Layer 2 of a small transformer language model trained on English Wikipedia (24 layers, counted from 0, width 128).
A neuron's activation on a vector x is GELU(weights . x + bias), where the dot is the dot product.
The model reads these tokens: "T" " is" " as" "s" "o" "ci" "ated" " with" " The" " European" " P" "hy" "s" "ical" " So" "ci"

The vector x that enters this layer's MLP at each token. A number n stands for n times 0.025.
0 "T": 18 -55 -20 -37 -31 -19 19 -28 -37 2 1 56 -4 47 -22 -14 53 -51 45 15 -17 -34 16 12 8 -13 -9 -22 0 45 -47 -17 46 -23 22 19 20 23 -20 10 2 -16 -34 29 -18 -46 -2 -28 13 24 9 -1 39 45 -46 -10 -25 -23 -6 -2 -27 0 14 -33 -41 -9 20 -15 -32 39 -11 11 -46 -24 15 15 -28 16 26 55 61 38 30 -13 35 6 49 -14 28 -55 -31 -10 22 -29 -40 45 -16 -12 -6 32 -57 -11 49 18 20 -22 18 -33 -16 20 0 0 -5 5 10 38 -5 -6 -35 -35 16 -23 -39 42 40 50 12 12
1 " is": 21 -51 -22 -23 4 -39 3 1 -41 31 -7 32 -27 48 -19 -12 51 -34 44 -12 -12 -18 9 38 28 0 26 -9 8 33 -24 -25 59 -42 28 -2 35 7 -4 -4 -6 -31 -49 17 -33 -51 -13 -37 12 11 -38 0 15 5 -30 -7 -12 -47 10 -29 14 24 5 -42 -8 -9 19 -10 20 35 -11 8 -50 -16 18 -36 -18 22 2 22 64 35 56 -13 36 -5 50 -7 21 -24 -34 -20 3 28 -24 17 -7 -26 -10 30 -52 -5 19 41 20 -32 5 -34 -41 16 9 9 6 -19 -3 40 33 -15 -13 -39 30 1 -33 48 51 18 13 21
2 " as": 21 -33 -2 -22 11 -44 -3 -10 -43 17 -10 22 -15 34 -27 -31 49 -60 47 4 -24 18 22 14 51 3 26 -14 -11 14 -27 -22 46 -46 18 10 38 0 16 -16 -6 -34 -45 11 -34 -50 -14 -28 2 8 -47 -5 21 22 -22 -20 -8 -48 -20 -37 31 29 -3 -29 -22 -20 5 -1 21 39 -17 30 -48 -2 11 -26 -16 28 16 26 49 44 45 -20 32 30 59 -13 36 -55 -39 -4 20 25 -24 8 -15 -22 7 35 -46 -8 27 31 19 -56 11 -28 -15 0 17 17 13 -7 3 41 7 -26 2 -30 49 31 -36 41 31 13 27 16
3 "s": 0 -4 -14 -32 -9 -33 -15 -7 -34 6 -3 32 -9 46 -26 -43 64 -38 47 9 -29 -29 0 21 8 36 21 -10 -5 11 -48 -41 42 -33 25 5 26 5 -14 -2 -19 -42 -54 35 -31 -47 2 -2 8 14 -26 -14 12 19 -24 6 0 -34 1 -6 24 18 -1 -35 -20 -21 37 -16 22 52 0 14 -40 -58 14 -22 -42 23 10 69 46 53 40 -16 35 34 48 -11 46 -55 -38 -6 32 1 -20 28 -12 -28 -2 39 -15 6 6 33 28 -23 -9 -36 -9 0 -17 14 -4 -21 -17 32 -7 2 -13 -32 14 15 -64 44 59 26 27 36
4 "o": 18 -22 -2 -11 -32 -23 17 -10 -47 18 -27 39 -14 48 -21 -35 76 -58 48 29 -33 -6 -9 39 3 28 -8 -17 15 -9 -34 -21 57 -27 5 4 29 -4 -1 10 11 -29 -53 19 -40 -47 -21 4 19 31 -15 -18 4 40 -6 -3 -35 -24 -8 -14 10 5 5 -50 -27 -40 12 -11 7 38 8 30 -36 -60 -2 -25 -25 87 -10 48 52 29 29 -18 14 7 57 9 16 -15 -33 -48 17 5 -19 36 3 -19 -2 44 -16 5 17 29 19 -36 2 -35 -4 3 1 2 14 6 -28 36 27 -20 -14 -17 7 22 -78 42 52 26 13 20
5 "ci": 20 3 -21 -44 -5 -25 6 -11 -39 -8 2 62 9 59 -20 -17 59 -47 42 -7 -44 -34 -10 41 -3 27 11 -3 9 0 -28 -37 65 -44 23 7 19 17 -13 0 21 -59 -63 14 -31 -32 15 -42 10 27 -41 -6 4 32 -22 -7 -12 -38 -18 -16 11 -1 5 -59 -25 -37 10 -2 9 35 12 47 -39 -32 35 -29 -34 85 8 48 44 7 40 -28 27 -11 45 -5 -2 -43 -35 -14 7 -2 -32 35 3 -10 14 46 -27 -18 10 30 46 -2 0 -45 5 7 7 12 1 -17 -15 47 -11 -40 19 -14 6 20 -47 46 47 15 9 11
6 "ated": 3 1 -20 -31 -7 -26 11 -2 -32 35 -4 42 -21 47 -28 -19 60 -10 67 11 -25 -36 23 14 23 0 30 -15 -2 11 -48 -16 46 -33 26 1 20 -6 -19 8 -3 -40 -40 8 -28 -51 -34 -29 22 26 -25 -8 32 31 -15 6 -32 -34 9 0 34 -15 -2 -27 -33 -23 -22 6 0 32 11 -3 -42 -43 32 -10 -21 56 2 34 60 33 9 -16 34 24 54 8 8 -65 -50 -18 35 3 -30 35 1 -17 8 34 -12 -40 37 42 9 -48 -5 -41 -16 1 -4 24 -10 -9 -3 22 4 -20 -7 -5 3 -2 -42 31 64 18 5 5
7 " with": 19 -25 -16 -35 -8 -46 0 -10 -30 13 -20 20 -28 31 -26 -39 65 -47 50 -9 -20 35 1 12 37 5 19 -19 -5 29 -19 -8 59 -27 22 1 44 -13 -5 4 4 -25 -44 9 -27 -52 -3 -23 24 16 -13 -13 29 27 -36 -14 1 -72 -2 -18 15 13 -2 -31 -12 -35 -8 -7 19 31 0 -9 -45 -23 5 -20 -20 45 -6 37 61 33 35 -23 22 39 60 -5 12 -56 -21 -4 20 24 -44 17 -19 -26 7 25 -43 -5 36 32 -11 -50 8 -34 -40 24 6 16 22 -22 20 50 27 -11 9 -15 23 -3 -35 39 38 26 -6 18
8 " The": 26 -23 -2 -84 -15 -37 26 -13 -42 9 -6 31 -2 34 -28 -28 52 -44 51 8 -2 -15 11 22 26 -8 5 -15 5 44 -37 -12 85 -25 25 -8 41 -13 22 -3 -8 -46 -35 0 -37 -44 -21 -8 6 14 -20 -22 39 31 -34 -23 -19 -56 7 -19 8 10 4 -33 -36 -21 17 -12 -3 47 -12 15 -59 -34 5 -34 -27 31 -8 55 73 27 39 -4 17 0 53 -13 -16 -56 -34 -25 30 6 -12 24 -31 -13 -10 30 -43 7 25 35 30 -30 31 -25 -13 12 -7 5 5 8 -3 28 6 -12 6 -12 25 -11 -23 43 48 33 -4 28
9 " European": 9 -25 -9 -81 -20 -23 -19 6 -25 -20 -18 33 -6 48 -34 -21 68 -78 32 18 -19 -4 36 35 12 -4 -6 -27 -3 22 -38 -5 81 -25 27 -11 16 -9 -2 2 16 -53 -41 5 -22 -40 -12 -27 28 33 -30 16 15 13 -34 -1 -22 -53 25 -28 -15 3 19 -54 -38 -40 48 25 26 21 -4 53 -25 -38 1 -43 -23 59 -3 51 31 25 26 10 63 33 56 -6 -28 -92 -48 -30 31 -15 -12 16 -15 -20 -2 38 -13 -4 14 32 -6 -33 10 -33 3 10 25 17 23 -2 4 47 2 -11 13 -11 10 -47 -28 37 18 32 10 23
10 " P": 31 -24 6 -92 -13 -27 5 -24 -27 -21 -17 29 -16 37 -19 -38 44 -88 30 -4 -40 -5 -3 18 30 15 20 -21 5 28 -57 -19 79 -36 15 16 31 2 8 -9 -7 -20 -42 -2 -46 -38 21 -10 41 8 -35 2 12 56 -13 -5 -33 -42 4 -11 6 10 7 -24 -22 -1 37 12 -4 17 2 64 -41 -43 11 16 -50 38 12 63 75 42 23 -16 15 -6 54 9 28 -81 -31 -19 38 -10 -27 17 -39 -27 -13 37 -49 13 25 30 17 3 17 -40 -31 12 0 3 -10 23 1 55 -29 -13 2 -15 20 -21 -29 40 30 26 5 37
11 "hy": 9 -28 29 -46 -9 -20 21 -2 -25 6 -21 58 -4 50 -8 -27 66 -40 31 8 -22 -5 -1 17 -3 14 13 -15 -13 -2 -29 -33 72 -18 20 -12 31 25 14 2 17 -79 -67 25 -32 -48 23 3 14 25 -22 -11 3 40 -28 -11 -13 -61 -8 -25 4 -1 17 -33 -15 -25 32 -7 -12 45 6 45 -37 -47 16 -28 -19 59 -14 54 56 32 45 -14 34 -9 40 -11 -21 -66 -44 -20 14 -22 -32 39 -2 -28 11 38 -8 32 -9 16 29 -23 11 -35 16 10 16 8 4 -6 1 50 32 -31 -10 -14 -10 32 -51 32 52 15 1 -15
12 "s": 4 -1 -4 -37 -15 -35 -16 -8 -33 4 -13 32 -9 51 -23 -29 67 -31 41 11 -24 -36 -9 19 7 38 24 -9 -6 6 -49 -31 44 -34 24 -1 26 5 -14 -9 -24 -48 -59 33 -37 -46 -1 -3 8 13 -26 -15 11 25 -30 9 -1 -33 2 -8 21 19 -2 -37 -17 -29 39 -10 14 55 4 12 -32 -56 15 -21 -42 23 15 63 44 62 32 -19 36 34 44 -11 42 -62 -39 -3 40 -4 -24 31 -15 -33 2 38 -12 16 1 36 23 -21 -8 -35 -8 6 -21 13 -6 -19 -12 30 -14 0 -9 -30 15 14 -53 42 57 29 23 36
13 "ical": 0 1 -18 -46 -14 -27 -24 6 -19 2 -18 38 -8 53 -25 -14 53 -39 31 13 -40 -14 2 33 47 4 -6 -16 -9 -3 -44 -13 77 -52 47 -10 21 8 -6 1 1 -96 -47 24 -26 -50 -8 -33 7 46 4 -1 24 30 -9 -12 -6 -14 19 -6 16 5 15 -22 -33 -34 17 2 -7 32 0 8 -26 -30 2 -36 -21 80 1 18 55 24 16 -15 47 19 42 0 -39 -87 -50 -32 26 -19 -19 28 11 -26 17 44 15 -2 25 38 9 -34 -6 -40 -24 0 8 14 4 7 4 40 -6 -20 -3 0 6 -9 -24 35 43 36 22 1
14 " So": 33 -25 -6 -68 -25 -44 26 -11 -34 -17 -18 24 -2 53 -8 -31 66 -52 33 38 -11 8 7 25 -8 25 -12 -18 8 16 -37 -8 61 -15 3 8 33 -17 7 -1 19 -26 -50 14 -48 -44 3 -6 38 15 -15 -9 -4 43 -31 -8 -33 -64 -20 -21 26 19 8 -52 -24 -41 35 10 0 32 -4 33 -40 -15 7 -35 -46 53 28 50 26 13 26 -12 17 8 49 -17 42 -31 -48 -22 32 3 -44 27 -4 -30 -7 36 -23 23 -5 39 3 -44 29 -32 -25 21 22 -8 -6 10 -26 37 12 6 11 -20 17 8 -33 39 64 29 5 4
15 "ci": 22 6 -13 -47 -7 -29 5 -13 -40 -11 -8 64 8 63 -16 -6 61 -41 36 -7 -39 -41 -19 37 -6 31 13 -3 6 -6 -29 -28 69 -44 22 1 19 17 -10 -6 16 -68 -69 10 -39 -30 12 -45 14 28 -40 -8 5 38 -26 -2 -13 -35 -17 -14 9 1 5 -61 -22 -44 12 6 -2 41 16 46 -30 -32 36 -31 -34 89 15 40 41 17 33 -32 29 -11 40 -6 -9 -51 -36 -9 16 -8 -36 36 5 -14 17 45 -25 -5 2 32 42 5 0 -43 6 12 5 14 0 -14 -12 44 -18 -39 24 -12 6 19 -34 43 44 14 5 11

Each question shows the input weights of one neuron of the MLP. A number n stands for n times 0.015.

n91 (bias -0.072): -12 -9 0 3 0 24 2 28 -13 -3 10 -16 3 -2 5 2 -33 12 -10 -24 -13 4 17 4 16 -13 6 -6 13 13 -13 18 -18 -10 -15 -2 19 -11 -5 -7 33 -12 -12 8 -6 -29 -9 13 3 -12 11 -14 5 -30 -35 0 0 10 13 20 -3 2 36 -3 12 -2 -4 -5 14 11 9 -15 23 8 -11 2 46 -15 -16 11 17 6 -14 -3 13 -5 0 -21 5 10 -3 -12 13 6 -11 10 -17 -15 2 -6 -10 -6 22 17 5 0 12 6 -9 9 -2 -6 15 -12 16 9 15 -18 8 -1 7 13 -7 6 14 -36 -1 -14
On which three tokens does it fire most, strongest first? 1 " is", 7 " with", 2 " as"

n311 (bias -0.110): 1 17 -4 -3 -2 12 -4 5 -8 -20 -17 24 15 -4 -8 -7 -1 -6 1 -15 -10 2 -5 14 10 -16 -6 7 10 -12 25 -22 13 0 0 10 -1 -19 -10 -12 -5 -3 -19 20 3 -1 12 18 3 14 -3 7 -12 0 7 -6 5 15 12 -5 -19 9 -3 10 -9 6 -18 -9 6 -17 5 -8 -3 -9 0 -3 -5 2 -24 0 -14 -11 1 15 1 16 0 3 8 2 11 13 -25 -3 1 6 -1 3 18 0 11 9 1 8 3 -14 6 -6 0 3 0 -3 -6 9 -2 6 11 8 17 -12 4 -15 -4 -28 1 21 13 0
On which two tokens does it fire most, strongest first? 13 "ical", 9 " European"

n501 (bias -0.123): 11 -2 -26 -12 8 -23 24 31 -27 2 7 7 -11 21 -15 -2 13 -20 -8 2 11 22 16 11 -5 -13 -19 7 -3 -18 3 -1 -21 20 14 -4 -6 0 6 14 29 13 12 1 26 25 -1 7 7 -9 3 15 -35 -24 5 -15 -10 -21 -9 -7 -1 3 -1 -18 -5 1 -18 -9 4 8 -1 0 -2 -11 3 -2 -2 -7 9 -19 -11 -17 24 5 -40 -1 -2 -6 37 15 4 -1 1 -7 1 9 -1 -16 8 6 11 -3 -22 -6 21 -24 11 -14 -27 -26 9 27 -20 -6 -4 -14 -1 -25 22 -15 34 -1 37 -2 7 -16 19 -10
On which two tokens does it fire most, strongest first? 14 " So", 2 " as"

n341 (bias -0.054): -18 19 2 -24 -5 23 25 -11 2 16 -12 -1 -14 1 -23 3 -4 4 18 1 -6 -9 -6 -19 15 -27 19 -5 1 -16 -5 15 34 31 10 -38 -18 19 9 -10 27 12 -10 -4 5 8 25 11 10 -5 7 1 36 -5 15 -10 3 3 15 -11 -12 -40 -9 -18 48 15 -12 -36 12 44 9 -45 -7 -18 2 -4 -1 -8 24 20 10 -30 4 -1 2 17 -7 -8 13 43 10 -12 -27 -9 -4 -45 -14 -10 13 -19 9 -33 -5 6 14 -43 10 10 42 -4 35 1 28 1 14 -7 4 26 -15 -25 2 -24 -7 7 9 -16 6 6
It fires most on token 8 " The"

n342 (bias -0.115): -3 17 -12 -44 10 -16 -6 10 -8 -3 -4 12 -2 -5 15 8 7 16 0 -7 -34 25 31 -27 -8 6 -22 -22 34 -23 -10 27 1 11 34 -17 5 16 -13 -4 -5 -11 48 -21 -19 9 10 -5 -17 -12 21 2 7 -22 -34 -7 1 13 14 16 -28 7 -9 57 12 33 6 -1 -15 -20 22 -44 10 -10 -5 -31 7 33 36 -17 -10 10 8 -8 -5 -30 -9 -39 21 36 1 -16 -15 10 -18 -12 9 0 -23 37 25 15 -14 12 -18 -35 -21 -19 -24 -26 -18 25 27 -18 6 34 21 -23 7 -23 8 5 -31 9 10 25 1 6
On which token does it fire most, and how strongly? 13 "ical", at about 1.4

n174 (bias -0.084): -4 27 -5 -7 4 -3 15 10 22 9 20 -7 -30 -11 -8 -24 8 15 15 -19 -14 -16 -5 -12 1 -12 1 -3 -13 1 10 -9 -2 6 27 -1 -2 3 -2 -3 -6 13 -2 2 5 -21 -12 7 -30 -40 16 -3 4 -13 4 0 6 -4 12 2 -4 -2 3 8 -2 6 3 9 6 0 13 5 4 21 24 18 24 0 2 1 -9 -17 -33 -4 2 18 -14 -5 26 4 -43 -21 -19 28 -9 3 3 -21 9 22 -3 -2 8 24 1 -13 18 -5 16 9 -9 2 -8 -8 -3 -2 -5 9 13 -2 -4 -4 11 23 11 -4 -2 -13
On which token does it fire most, and how strongly? 6 "ated", at about 1.3

n282 (bias -0.010): 13 18 3 -4 12 7 8 -24 -35 20 -10 13 5 -9 -27 5 -13 -4 -16 2 28 2 -13 8 -6 -11 -2 -14 -22 8 -19 -1 -5 -7 5 25 28 4 -5 10 -18 28 1 28 19 8 -8 18 -12 -4 17 25 -33 1 31 10 0 20 2 -46 39 11 4 -5 4 4 -7 7 -38 15 14 7 6 0 5 -34 -14 16 -19 19 -1 31 -15 -25 11 10 13 -19 -32 1 1 1 -10 -20 19 -1 1 21 -17 -12 23 18 11 -18 8 17 -6 -3 12 3 -4 6 -43 -17 -4 9 36 -23 10 -2 -19 -33 41 9 11 8 2 -13
On which two tokens does it fire most, strongest first? 11 "hy", 13 "ical"

n312 (bias -0.116): -24 2 10 6 -9 18 -11 -15 -2 -11 -21 -2 -2 -4 -5 1 -29 19 6 21 13 8 12 25 1 -17 10 -20 -31 3 -17 5 26 9 0 -25 17 -35 -3 32 -3 12 -4 14 14 11 2 10 -6 -12 0 -14 25 -21 -4 2 -9 31 -39 -16 5 -15 14 -10 27 -3 -14 -9 -10 -33 16 3 -15 0 2 -4 28 3 12 21 -8 -16 -17 -4 14 4 -4 -22 22 7 8 4 -18 -3 -2 -6 5 -15 5 -6 -10 2 -28 24 9 -22 -3 14 -30 -8 23 -4 25 25 -31 21 -5 -7 -18 13 11 7 -3 36 0 -10 -14 -14
It fires most on token 14 " So"

n428 (bias -0.050): 19 -4 -13 0 19 -13 -9 8 -4 20 0 -9 6 -5 21 3 6 -18 19 -17 -18 -8 1 3 2 0 -1 -40 4 15 -2 1 -4 -19 11 -18 -23 -14 -19 13 0 18 -23 -17 21 -13 -15 15 6 19 -15 3 -9 -12 35 -14 0 -3 -1 35 -32 -28 19 -9 23 27 3 -7 0 0 -1 19 -13 14 21 35 19 -17 -20 -8 17 -40 21 -11 13 -12 -1 22 -20 7 7 11 14 21 -21 -46 -27 -12 -1 1 8 -17 -19 7 6 1 10 12 -19 6 6 13 6 -7 -8 6 -15 8 9 -7 -25 25 8 17 -2 -20 22 -9
On which two tokens does it fire most, strongest first? 1 " is", 10 " P"

n397 (bias -0.052): -6 -31 -16 -2 23 27 2 10 3 -4 7 -5 12 -2 -8 -14 13 5 8 25 11 -2 -27 9 -6 -17 3 -16 -15 6 11 -9 -28 1 6 22 -18 12 4 9 13 20 9 6 11 -6 10 13 -16 6 5 -16 1 13 21 -4 -13 5 2 13 -7 3 -7 0 -9 0 -6 13 -2 17 -9 4 -10 1 6 4 1 -8 20 -6 -14 8 10 9 -1 -11 8 2 -6 3 -9 -2 11 -1 -34 12 -16 27 -5 -14 -5 -4 -12 2 0 -4 11 -12 -11 -13 -13 12 0 -1 -18 13 -7 11 11 -5 6 2 16 -2 -13 3 -17 -20
It fires most on token 0 "T"

n394 (bias -0.119): -5 25 3 7 17 28 -4 25 -10 3 6 -10 8 24 -20 0 -33 -10 -4 8 -20 1 -12 4 24 -23 29 23 -10 23 4 1 -6 -6 18 -32 -8 15 5 -14 4 0 15 3 8 10 25 -18 -2 -2 10 -12 -14 -12 -43 -9 29 -9 -6 17 -24 -15 -8 -41 -24 17 -1 -17 -1 8 9 -37 38 5 13 9 -27 22 5 -8 18 -9 -8 17 -1 -7 -7 11 9 27 14 -15 -3 15 -16 19 1 -15 12 -1 18 0 -19 31 -3 -15 10 3 -2 -3 -15 -8 -6 0 1 -2 1 -22 4 -13 25 0 6 29 5 -32 6 -9
It fires most on token 5 "ci"

n151 (bias -0.075): -12 20 0 -6 -2 17 6 6 -26 20 -13 -25 5 11 17 21 9 23 -7 -34 1 13 -3 -17 10 6 -6 -1 13 -17 -10 -23 9 -9 -5 0 5 -11 19 7 -5 0 6 -5 -8 -23 7 19 7 -41 8 -10 -7 6 -23 10 3 -5 0 11 16 -30 -17 -2 9 9 14 0 0 22 -32 5 1 -3 18 14 3 4 31 -4 -5 -10 -4 21 -17 -9 -9 -24 -11 -3 -2 7 -19 -11 14 11 1 3 7 6 2 1 7 13 10 13 -16 4 24 5 24 -7 2 -44 6 -2 5 6 21 -25 -11 3 3 14 15 0 8 -17
On which three tokens does it fire most, strongest first? 11 "hy", 15 "ci", 5 "ci"

n298 (bias -0.071): -19 18 13 -2 -2 -24 13 1 -24 -8 -2 -6 -3 28 -4 8 -3 2 9 -7 22 4 -17 -20 -2 -5 -23 21 -13 -14 19 -3 0 7 -5 19 -2 -18 3 4 13 28 29 29 -10 -18 10 -7 11 8 4 -3 -2 -12 -10 -25 -11 1 1 14 28 -2 -15 -22 10 1 9 11 7 -7 28 -3 -7 19 -7 4 -15 5 6 -8 -1 -18 4 8 7 1 2 -19 -11 -5 -7 -4 1 0 -11 -7 19 -10 8 -2 9 12 -8 -9 2 2 3 22 -19 -8 26 0 6 -21 -2 -18 10 -5 7 -7 8 -2 15 32 4 12 -17 -33
On which token does it fire most, and how strongly? 14 " So", at about 1.4

n236 (bias -0.131): 3 -23 11 -3 14 2 -27 7 -19 24 4 -6 -5 -6 -23 -7 0 1 -5 -6 32 9 9 21 -11 -10 -22 -11 18 -2 -11 -4 -15 21 12 -17 -12 -5 2 9 -20 -13 -11 6 21 20 -4 14 14 -3 -4 3 17 3 -21 10 12 -14 -12 -11 -2 -37 8 23 5 35 -15 0 21 -17 10 23 -5 18 -10 5 5 -9 -7 27 -17 -12 -25 -3 -20 -12 -4 10 -26 -28 -11 20 -11 -4 17 -23 13 -18 -3 38 -10 -6 12 15 -2 1 14 -11 -21 6 18 -4 -2 -12 23 14 14 -32 -4 1 6 22 -7 -23 -10 12 17 -4
On which two tokens does it fire most, strongest first? 9 " European", 11 "hy"

n230 (bias -0.105): -23 -39 26 11 2 -9 -5 4 -22 22 8 8 0 0 10 -17 -33 11 -14 14 -2 -7 -19 -16 3 3 -13 -9 14 0 15 6 9 5 -10 6 5 -1 18 -18 15 2 -6 15 19 -3 -9 13 -6 4 25 20 4 7 -21 -5 -6 16 -11 -18 8 5 -12 -4 -5 0 -5 21 7 3 11 3 8 2 14 28 -8 -5 16 7 15 -11 1 30 -5 -5 14 -12 7 5 -12 -11 -10 -12 16 0 -18 -9 -18 -6 -6 -1 2 -16 23 4 -15 -2 -2 -17 23 -7 4 1 22 -2 -13 12 10 -6 24 -13 -7 10 19 -31 12 -38
It fires most on token 0 "T"

n278 (bias -0.106): 1 6 11 -10 -22 -17 2 -9 6 12 30 -30 0 -8 -24 22 4 -21 0 2 -16 0 2 -37 8 -13 -19 24 15 -12 19 -27 -6 -9 -18 15 5 17 -32 -5 -11 35 -5 20 3 1 39 1 19 19 -13 -1 -11 -8 -3 -27 -3 14 13 -5 6 -1 -16 0 -28 -2 20 -2 -25 27 23 -8 -4 10 7 -16 1 16 10 -2 -23 11 36 -26 -7 -27 -4 28 -2 17 2 0 -9 -5 12 -12 -4 38 25 -4 0 5 0 -2 21 3 13 -2 0 -15 12 27 7 -13 7 -5 22 -3 10 -7 -9 -9 -6 10 16 -29 -28 -7
It fires most on token 5 "ci"

n395 (bias -0.076): 23 11 4 28 22 -9 19 -2 6 -18 31 -7 -22 -18 -13 23 -19 35 -7 -23 -7 7 -12 20 9 -26 -17 -44 -20 28 9 -8 -31 7 15 -31 -15 8 25 9 1 -9 -15 18 29 -19 -4 13 -1 -4 5 -2 -16 -9 -16 7 1 13 -17 -25 28 -17 31 -11 28 -13 7 23 -42 7 39 9 2 6 -26 11 7 5 -23 -10 46 30 10 -22 -17 -20 5 -5 1 -3 -2 20 2 -10 1 5 7 -22 36 21 -1 -19 -26 -35 33 -5 -16 13 60 18 27 -4 -10 -16 -3 34 -2 -3 -5 21 12 -16 -7 -21 -29 48 -49 -33
It fires most on token 11 "hy"

n299 (bias -0.082): -11 -8 -3 16 14 12 4 19 -17 8 -12 19 -4 -21 -13 -35 -12 -13 17 2 28 28 -11 -19 -7 -7 2 15 -17 -5 -6 -10 -2 11 9 5 -2 9 2 16 6 13 -21 5 20 -11 3 12 12 -24 -4 -17 3 -1 -5 16 3 -1 8 3 -12 -6 -13 4 -5 19 1 -14 43 3 -11 -21 7 -11 6 2 -10 17 13 6 -12 -7 -11 22 2 -13 0 -12 -2 20 -3 4 9 -14 6 -2 10 14 -1 -6 -1 20 -6 5 -5 -17 22 -34 0 8 19 14 4 -7 -3 -19 7 -21 -16 -8 16 18 -7 -1 -9 -15 12 0
It fires most on token 4 "o"

n438 (bias -0.053): 10 10 9 9 -11 -16 -2 -21 -3 -10 4 38 -18 -26 -18 -15 5 13 4 -32 -24 -3 12 8 6 -6 -5 39 0 5 -6 7 13 -5 12 -20 34 -13 13 -12 -13 -12 37 2 9 4 5 10 15 -19 -4 4 10 8 3 24 3 -6 12 -8 1 -7 -15 2 18 15 -12 12 14 -1 -2 4 17 -18 -31 -15 2 5 6 -2 0 1 13 -5 -45 30 -13 -13 23 8 -41 12 -40 -25 23 15 22 1 -26 21 22 -18 11 8 9 1 -3 14 -8 -31 3 11 -8 14 -20 -22 -14 -5 3 12 1 -12 -12 23 -5 -3 -2 -8
On which two tokens does it fire most, strongest first? 3 "s", 6 "ated"

n269 (bias -0.079): -14 -9 24 20 59 23 -6 -21 -16 7 -21 18 1 -4 11 -37 5 21 9 36 22 4 -2 -3 4 -14 -14 -14 -12 13 -2 28 2 29 15 -8 -29 -3 -16 -2 30 8 1 -21 -3 -5 -11 -22 -3 25 19 9 22 -22 36 -8 -5 -19 2 -8 -30 1 18 -8 8 25 -32 -3 14 31 -19 -15 -2 -29 -23 16 -2 -15 -3 -14 0 10 6 5 -27 28 -22 -6 18 16 3 10 5 21 -22 -15 -22 -4 28 -5 -35 -17 6 17 -3 -1 0 4 -19 7 0 28 1 -19 -9 -19 -2 27 25 -42 -9 11 29 5 2 9 -8 -4
It fires most on token 7 " with"

n354 (bias -0.144): -9 38 -8 -4 -36 -35 -9 5 -3 15 -14 -10 -12 -8 22 -2 6 8 18 6 -19 12 3 -17 -6 7 -35 1 -7 -1 4 -25 -17 24 -11 7 -3 -2 2 -2 15 7 20 -11 -3 -24 -12 -21 -13 19 -28 -7 12 -9 13 -5 22 -9 -5 10 6 -8 -8 0 22 10 5 5 -2 8 -12 13 -10 31 18 34 7 -14 -2 -10 8 -14 -3 43 9 -18 23 3 8 6 -5 -4 -14 6 24 -12 10 -43 -18 2 -4 2 10 6 14 14 24 -25 18 -4 -7 3 11 -8 18 17 11 -4 -7 -17 15 -24 -10 28 -8 20 16 -37
On which three tokens does it fire most, strongest first? 2 " as", 1 " is", 0 "T"

n359 (bias -0.066): 17 -9 -5 14 11 -38 12 -9 -14 -7 13 19 -16 8 -1 34 -1 -11 -7 -14 28 15 7 -19 10 1 -3 0 -5 -24 26 -4 2 -4 0 32 -21 18 12 -13 17 -16 23 -5 -14 -5 -6 -7 7 6 -41 3 23 14 21 1 9 35 3 8 18 -12 5 26 3 7 -22 8 -12 -4 -25 24 5 -3 47 -14 -5 21 28 -9 -25 -14 -20 -27 -11 -17 -6 -7 -18 0 -16 -27 -25 1 -1 12 -3 49 8 -9 -7 2 8 -8 -12 -2 -32 -17 3 11 -17 22 5 -27 11 4 5 -3 3 17 4 -5 -25 11 -11 8 -10 1
On which token does it fire most, and how strongly? 15 "ci", at about 1.5

n442 (bias -0.121): 1 -17 9 -1 -7 20 16 -14 3 -8 -1 -5 6 -1 -6 -3 -27 8 2 -3 3 -4 0 15 5 -15 5 -1 6 9 19 -5 9 -5 -6 16 14 -10 12 -11 -6 -3 -5 6 7 22 8 8 8 -6 -1 15 -11 1 18 5 6 -1 2 12 -4 18 1 7 -22 -16 -19 3 -7 -9 -3 -8 20 -6 -10 -4 -9 2 10 12 -12 27 10 9 3 2 -15 12 10 11 -1 -27 0 -4 -19 0 -37 0 4 -13 -5 -9 14 2 14 -2 -9 -15 -11 3 11 20 -13 -3 -13 -12 -1 -2 8 -2 -8 -10 3 2 -3 -4 9 3
On which token does it fire most, and how strongly? 10 " P", at about 0.14

n247 (bias -0.084): -17 9 -19 -14 19 13 -5 7 -2 -8 23 11 18 -4 19 -12 5 19 -17 -20 13 11 11 -25 23 -8 13 -11 -7 -10 3 44 1 8 4 -7 14 22 -18 -7 9 15 21 -14 -33 -19 3 -32 -18 13 28 22 12 7 -8 -13 0 1 -22 -3 6 -11 3 12 -19 -3 -16 -12 17 14 11 19 -15 0 -11 15 2 -4 -11 16 24 -18 -32 -10 -19 -24 29 -8 23 -9 7 16 19 10 2 -3 -4 16 -3 -12 -14 -9 13 -2 -2 42 -26 8 1 -6 -7 -1 -10 -13 -21 11 -7 -2 -6 13 -41 -15 -4 -2 0 -4 -34 10
On which three tokens does it fire most, strongest first? 10 " P", 0 "T", 6 "ated"

n505 (bias -0.164): -2 14 24 -4 -1 -6 -3 -1 12 3 13 -1 -10 26 -9 -2 3 2 20 -11 12 2 13 -12 5 -29 -13 13 7 -10 9 3 2 11 1 3 5 28 -3 -12 18 -12 -12 6 -18 36 11 25 26 12 20 -5 11 -10 -13 -4 23 -30 21 0 -1 10 7 0 -13 -8 9 -4 -57 -13 -13 8 -8 15 27 -1 8 -13 21 -8 -21 -14 5 26 12 -19 -27 -13 -15 19 -5 -15 -11 -24 10 -26 5 -1 -12 -23 13 10 -14 -2 -16 -5 -14 -17 7 3 13 10 -1 3 -9 5 -35 10 0 -18 18 9 -29 -13 10 -6 -27 -11
It fires most on token 11 "hy"

n406 (bias -0.109): -1 9 -3 10 -25 11 -53 1 -10 -1 -22 -3 -18 2 1 -11 -17 -21 -37 14 10 39 -9 28 10 13 -24 16 -11 27 21 28 7 3 -14 15 12 -1 6 -5 7 5 14 19 -12 5 -25 -14 -34 13 2 -17 9 -12 1 4 -7 -8 23 -24 -22 -29 -14 28 -23 11 -8 6 -19 -58 -4 -12 16 30 2 19 -3 -15 -26 -10 -24 12 6 22 24 -4 41 -3 -26 -12 4 32 6 7 -10 -7 -24 -18 19 16 4 -6 7 15 12 -6 1 -26 -12 -10 12 2 -3 7 -12 -35 -17 12 -14 42 -21 11 7 -8 36 5 21 -1
On which token does it fire most, and how strongly? 13 "ical", at about 0.049